Layer 5 of a small transformer language model trained on English Wikipedia (9 layers, counted from 0, width 64).
A neuron's activation on a vector x is SiLU(gate . x) times (in . x), where the dot is the dot product.

Input weights of the MLP neurons that the questions are about. A number n stands for n times 0.014.
n40 gate: -35 8 31 -28 -11 -7 -20 0 32 -2 -32 7 -26 6 9 -38 5 -19 -6 -25 -56 30 -29 -66 22 8 41 50 -26 12 63 -36 -3 -17 -4 -12 -20 18 -28 -22 32 -47 33 71 -24 -4 10 54 -25 -9 -84 -15 9 -5 15 -44 -10 -30 -21 -47 3 -41 24 -4
n47 gate: -22 25 -27 -18 -13 -2 15 -1 14 -14 -10 -10 -7 -3 24 -61 -6 20 0 75 -9 19 48 44 29 27 -7 -46 2 5 -5 -15 53 5 3 54 -38 5 13 24 7 -64 -27 38 -19 23 38 -26 22 -3 -23 12 -13 25 77 3 -27 -12 37 -9 30 -58 15 1
n56 gate: 2 -71 2 -38 -53 6 37 -50 -54 -44 3 -13 23 -7 -89 27 -11 -34 -74 -4 29 45 12 -16 -15 -33 -8 -23 -6 7 9 -34 5 -31 21 -4 -29 24 36 -5 23 -6 -45 8 -5 -49 4 -20 -19 -35 -41 67 -44 7 15 22 -19 20 -11 20 -14 -14 33 10
n59 gate: -15 20 47 -29 21 -23 -9 5 -19 -21 -57 -22 7 -49 -22 -1 27 -21 30 17 5 3 -6 26 -25 -10 11 88 -29 16 19 3 -33 -11 5 4 -61 -6 8 29 -16 -14 -25 -11 9 -13 23 13 -53 -1 20 10 -8 4 -18 43 -47 -3 -24 25 -9 9 15 -19
n75 gate: 31 12 40 -3 -6 27 -36 -56 0 -22 -45 21 9 19 -12 6 36 -5 -42 60 8 -28 7 -36 27 -12 -10 49 -24 27 -5 -43 14 37 10 -40 17 24 13 -43 -31 -88 19 -35 14 -60 18 3 -12 23 49 -38 38 33 44 -24 -95 -13 7 26 -13 -3 -65 40
n104 gate: 3 -4 -9 28 -35 -3 -24 51 -1 -43 -69 -51 -16 -4 -24 -14 -11 -22 22 4 -50 -57 14 12 24 8 36 30 29 -12 -22 1 14 40 52 27 24 -16 57 13 -12 47 4 -14 11 23 -6 -1 -18 43 8 17 13 10 8 36 -26 35 -39 -30 13 -16 -24 26
n105 gate: 29 10 38 38 21 29 36 -23 17 -47 -67 -22 -18 -56 -13 -34 -43 18 -41 70 -9 2 -38 21 -8 5 -14 46 15 -72 22 33 -13 -23 -11 -42 -18 -2 -44 41 -22 -57 -39 7 -5 39 24 9 -3 24 26 -30 16 23 -4 2 21 11 -41 54 -19 -27 36 -21
n123 gate: 1 76 -32 24 0 14 -28 -14 -16 -32 27 34 5 48 43 34 76 22 -10 -23 -76 -43 -44 -16 4 -12 -36 8 -29 5 4 -3 6 43 -3 40 17 13 -28 3 -24 12 46 12 -27 -7 -5 -41 79 -16 37 10 -20 -7 -2 -24 23 54 -44 -47 -13 -33 18 -15
n40 in: 29 38 -43 -34 -31 64 -14 -12 -29 -12 -8 11 23 -3 -40 13 -27 20 -1 -3 41 -19 6 10 -1 21 10 15 25 80 -22 13 -45 41 5 -30 -4 -5 37 5 -15 56 35 -50 2 -4 -38 -6 -6 37 18 25 -62 -11 -69 -27 31 -27 18 48 -74 5 -75 46
n47 in: 9 -32 -66 -7 -27 -16 -53 32 32 2 -8 31 -8 62 19 -21 32 -41 31 -36 20 19 -12 19 2 23 -28 63 -64 45 4 20 -23 -12 -23 17 49 13 6 -41 -22 12 31 -19 -13 50 17 7 13 73 -70 -57 18 -76 8 -56 6 2 -53 -10 -49 19 7 -11
n56 in: -49 1 19 8 -2 -4 -18 -41 -46 -73 -9 11 44 -33 -19 -28 12 -49 -20 -7 -16 -27 21 65 -3 53 33 38 19 -23 2 42 -14 -10 3 -10 10 39 -4 38 -74 79 24 -22 35 -24 -17 -13 -22 -23 -4 -15 -28 17 22 -65 -18 5 33 12 32 44 -61 15
n59 in: -11 -27 10 -59 34 -31 9 -31 7 64 -13 -1 -15 0 53 -13 -2 -12 31 24 14 -9 18 24 12 38 -22 12 -27 19 -20 -8 19 -84 2 -52 31 -19 -24 65 8 -25 26 -43 -7 -46 -14 -18 -27 16 24 -25 0 10 33 23 -21 61 -36 76 -2 7 -11 67
n75 in: -50 -22 -18 -45 38 17 1 7 24 -23 -5 26 -19 -26 5 1 11 -26 49 -2 -31 -25 -32 -46 -25 3 -35 -59 -6 44 54 12 24 5 51 -38 46 10 1 9 1 -5 2 33 8 -61 -43 5 46 22 13 52 8 2 -31 -11 8 10 24 47 61 -42 34 4
n104 in: 0 -16 -12 25 10 -28 7 50 -11 -1 48 -32 58 -11 23 -22 60 33 35 -3 -44 40 38 -28 -4 42 11 -31 -65 15 89 -9 -39 -34 8 -41 29 47 31 -10 -20 -43 -2 2 24 -35 -37 16 -7 -25 -23 -11 -24 15 35 9 -5 16 -6 -24 19 1 80 -57
n105 in: -27 -9 0 1 -4 -63 -17 47 45 35 37 35 -20 18 -24 -42 0 -10 22 -30 31 11 53 -53 3 46 -36 -57 78 54 -23 19 -20 -5 96 14 -72 14 4 -12 2 47 -40 -31 36 10 0 37 20 -67 -23 54 70 -24 25 50 16 8 -5 16 20 9 29 16
n123 in: -6 -24 -39 -9 -44 -11 51 11 -19 38 26 22 39 22 -40 15 55 48 -16 15 -16 -84 -6 -58 23 -14 -12 -39 2 44 -4 -2 23 48 11 -10 -12 15 6 37 58 7 -5 79 35 -22 30 -2 -26 37 -14 2 -32 29 11 8 6 8 3 26 -12 18 -44 12

Each question shows a token from some text and the vector x that enters the MLP there. A number n stands for n times 0.019.

"K": 28 3 -48 -10 -20 -2 22 41 -17 47 3 0 18 -4 46 26 -13 12 9 11 10 29 7 -29 -16 -11 33 25 -14 3 6 -20 4 8 10 -11 7 14 0 20 -19 -1 21 -46 40 17 -21 25 3 -28 -10 18 -26 -8 -45 16 -14 -48 -6 -24 36 10 5 -29
Which neuron lights up most? n56

"being ": -12 -13 -13 10 16 -11 25 9 31 -1 0 -12 -14 8 18 17 -18 -3 -11 -4 -11 18 12 2 15 -13 -14 -29 -5 -15 -6 -4 -20 -1 24 2 15 23 -33 9 -17 -8 6 -3 19 3 -3 -10 -5 -8 0 5 -33 22 -27 1 -43 5 8 5 36 6 -7 5
Which neuron lights up most? n40

"joined ": -26 -20 -26 6 -19 -1 18 -2 0 -18 5 2 -9 -6 21 11 -19 13 1 3 4 11 -21 -12 10 -5 16 12 11 -20 4 18 -15 2 20 3 8 27 -6 -15 -16 5 16 -6 8 33 -1 -18 -11 -4 -9 -4 -24 27 -29 5 -43 2 34 -3 -2 8 -9 6
Which two neurons fire most, strongest first? n59, n56

"the ": 7 -13 -2 -4 -14 -5 6 -6 0 5 7 -2 -12 9 4 22 -9 -16 -2 -9 0 9 -44 -15 -2 -9 15 1 -30 0 16 0 9 24 20 -3 4 2 -18 -14 -10 -13 9 7 6 27 3 -10 -16 2 3 3 -17 -8 -16 -3 -47 -1 15 -9 6 17 -4 5
Which neuron fires most, and how strongly? n105, at about 0.52

"between ": -6 -8 -8 20 -16 7 11 3 6 -25 -11 -8 10 9 21 7 8 31 4 -22 -10 3 -14 -26 -13 -12 7 13 21 -32 -6 32 -11 2 32 4 1 25 -2 -7 -10 -3 14 -2 10 21 2 -33 -2 15 27 -5 7 9 -24 -6 -42 11 9 -12 19 20 14 3
Which two neurons fire most, strongest first? n104, n40

"uty ": 1 -14 -18 -27 -4 15 14 1 5 -4 9 -7 4 -1 2 6 -4 4 3 -25 8 9 -15 -21 11 -9 8 -5 1 7 -4 -10 -17 2 47 -9 -1 18 -22 18 -22 0 13 0 12 20 -4 -14 -7 3 -4 18 -5 13 -22 -3 -44 3 18 26 15 -7 -5 15
Which neuron lights up most? n75

"\"": -18 -24 -32 -2 -3 -3 -18 2 31 -18 -2 15 -4 -45 -4 -6 1 -32 16 0 0 -22 -27 4 -17 22 9 -5 -48 -11 4 17 -53 9 17 11 41 -6 24 43 -24 -1 -6 -11 24 18 -1 3 -19 17 12 -5 19 0 -11 -21 -35 1 -1 -7 12 53 8 -17
Which neuron lights up most? n104

"5 ": -21 -11 3 -26 14 23 14 18 -3 -15 -17 1 10 13 17 26 3 16 -1 -5 -30 10 -7 -20 3 10 23 0 -5 32 -11 23 -4 -19 11 -5 10 -7 9 -12 -13 36 -12 -29 2 -7 2 4 0 -3 25 -5 -20 -5 -10 7 -43 6 -1 5 9 -2 -25 -8
Which two neurons fire most, strongest first? n75, n59

"respon": -1 1 -66 -19 -3 39 37 -10 24 18 32 -5 -20 20 26 21 25 32 13 -27 -19 0 9 -4 -4 -5 3 -36 -3 -22 -28 16 -10 13 63 5 7 3 11 -11 6 19 37 -14 21 26 -44 4 -5 -2 2 -13 -4 -13 -23 -12 -21 -22 -27 -6 -4 15 26 -31
Which neuron lights up most? n123

"\n": -16 -6 -9 -27 27 11 11 2 1 -29 14 -5 -14 13 3 2 2 -23 -2 -9 9 22 -30 1 -34 -9 4 3 -11 -3 15 31 1 -4 4 32 0 -14 15 -18 12 -20 -9 2 22 41 -10 -30 -12 5 14 21 -6 -15 -22 7 -40 -4 38 17 2 -8 -10 -16
Which neuron lights up most? n123

"4 ": -7 -18 1 -21 -11 25 -2 13 -18 -25 -4 0 1 -13 17 -1 -8 24 -14 -16 -22 -5 10 -1 -4 -7 26 3 1 17 12 11 -3 4 30 13 -24 2 24 15 -5 10 -14 -26 2 21 -5 -5 7 -1 18 10 -33 10 -11 0 -45 -10 7 12 16 -1 -11 -5
Which neuron fires most, and how strongly? n56, at about 1.9

"and ": -8 -11 -9 5 10 -10 2 6 9 0 -19 -5 2 -15 20 -1 -21 -11 -2 0 -24 -10 -17 8 4 -16 -12 6 1 -29 7 15 -11 1 27 -6 0 12 -15 -2 -4 -11 14 -9 1 -4 -6 -3 -2 -8 -17 3 -11 -21 -24 -11 -46 -8 10 -9 -14 -18 -41 21
Which two neurons fire most, strongest first? n75, n40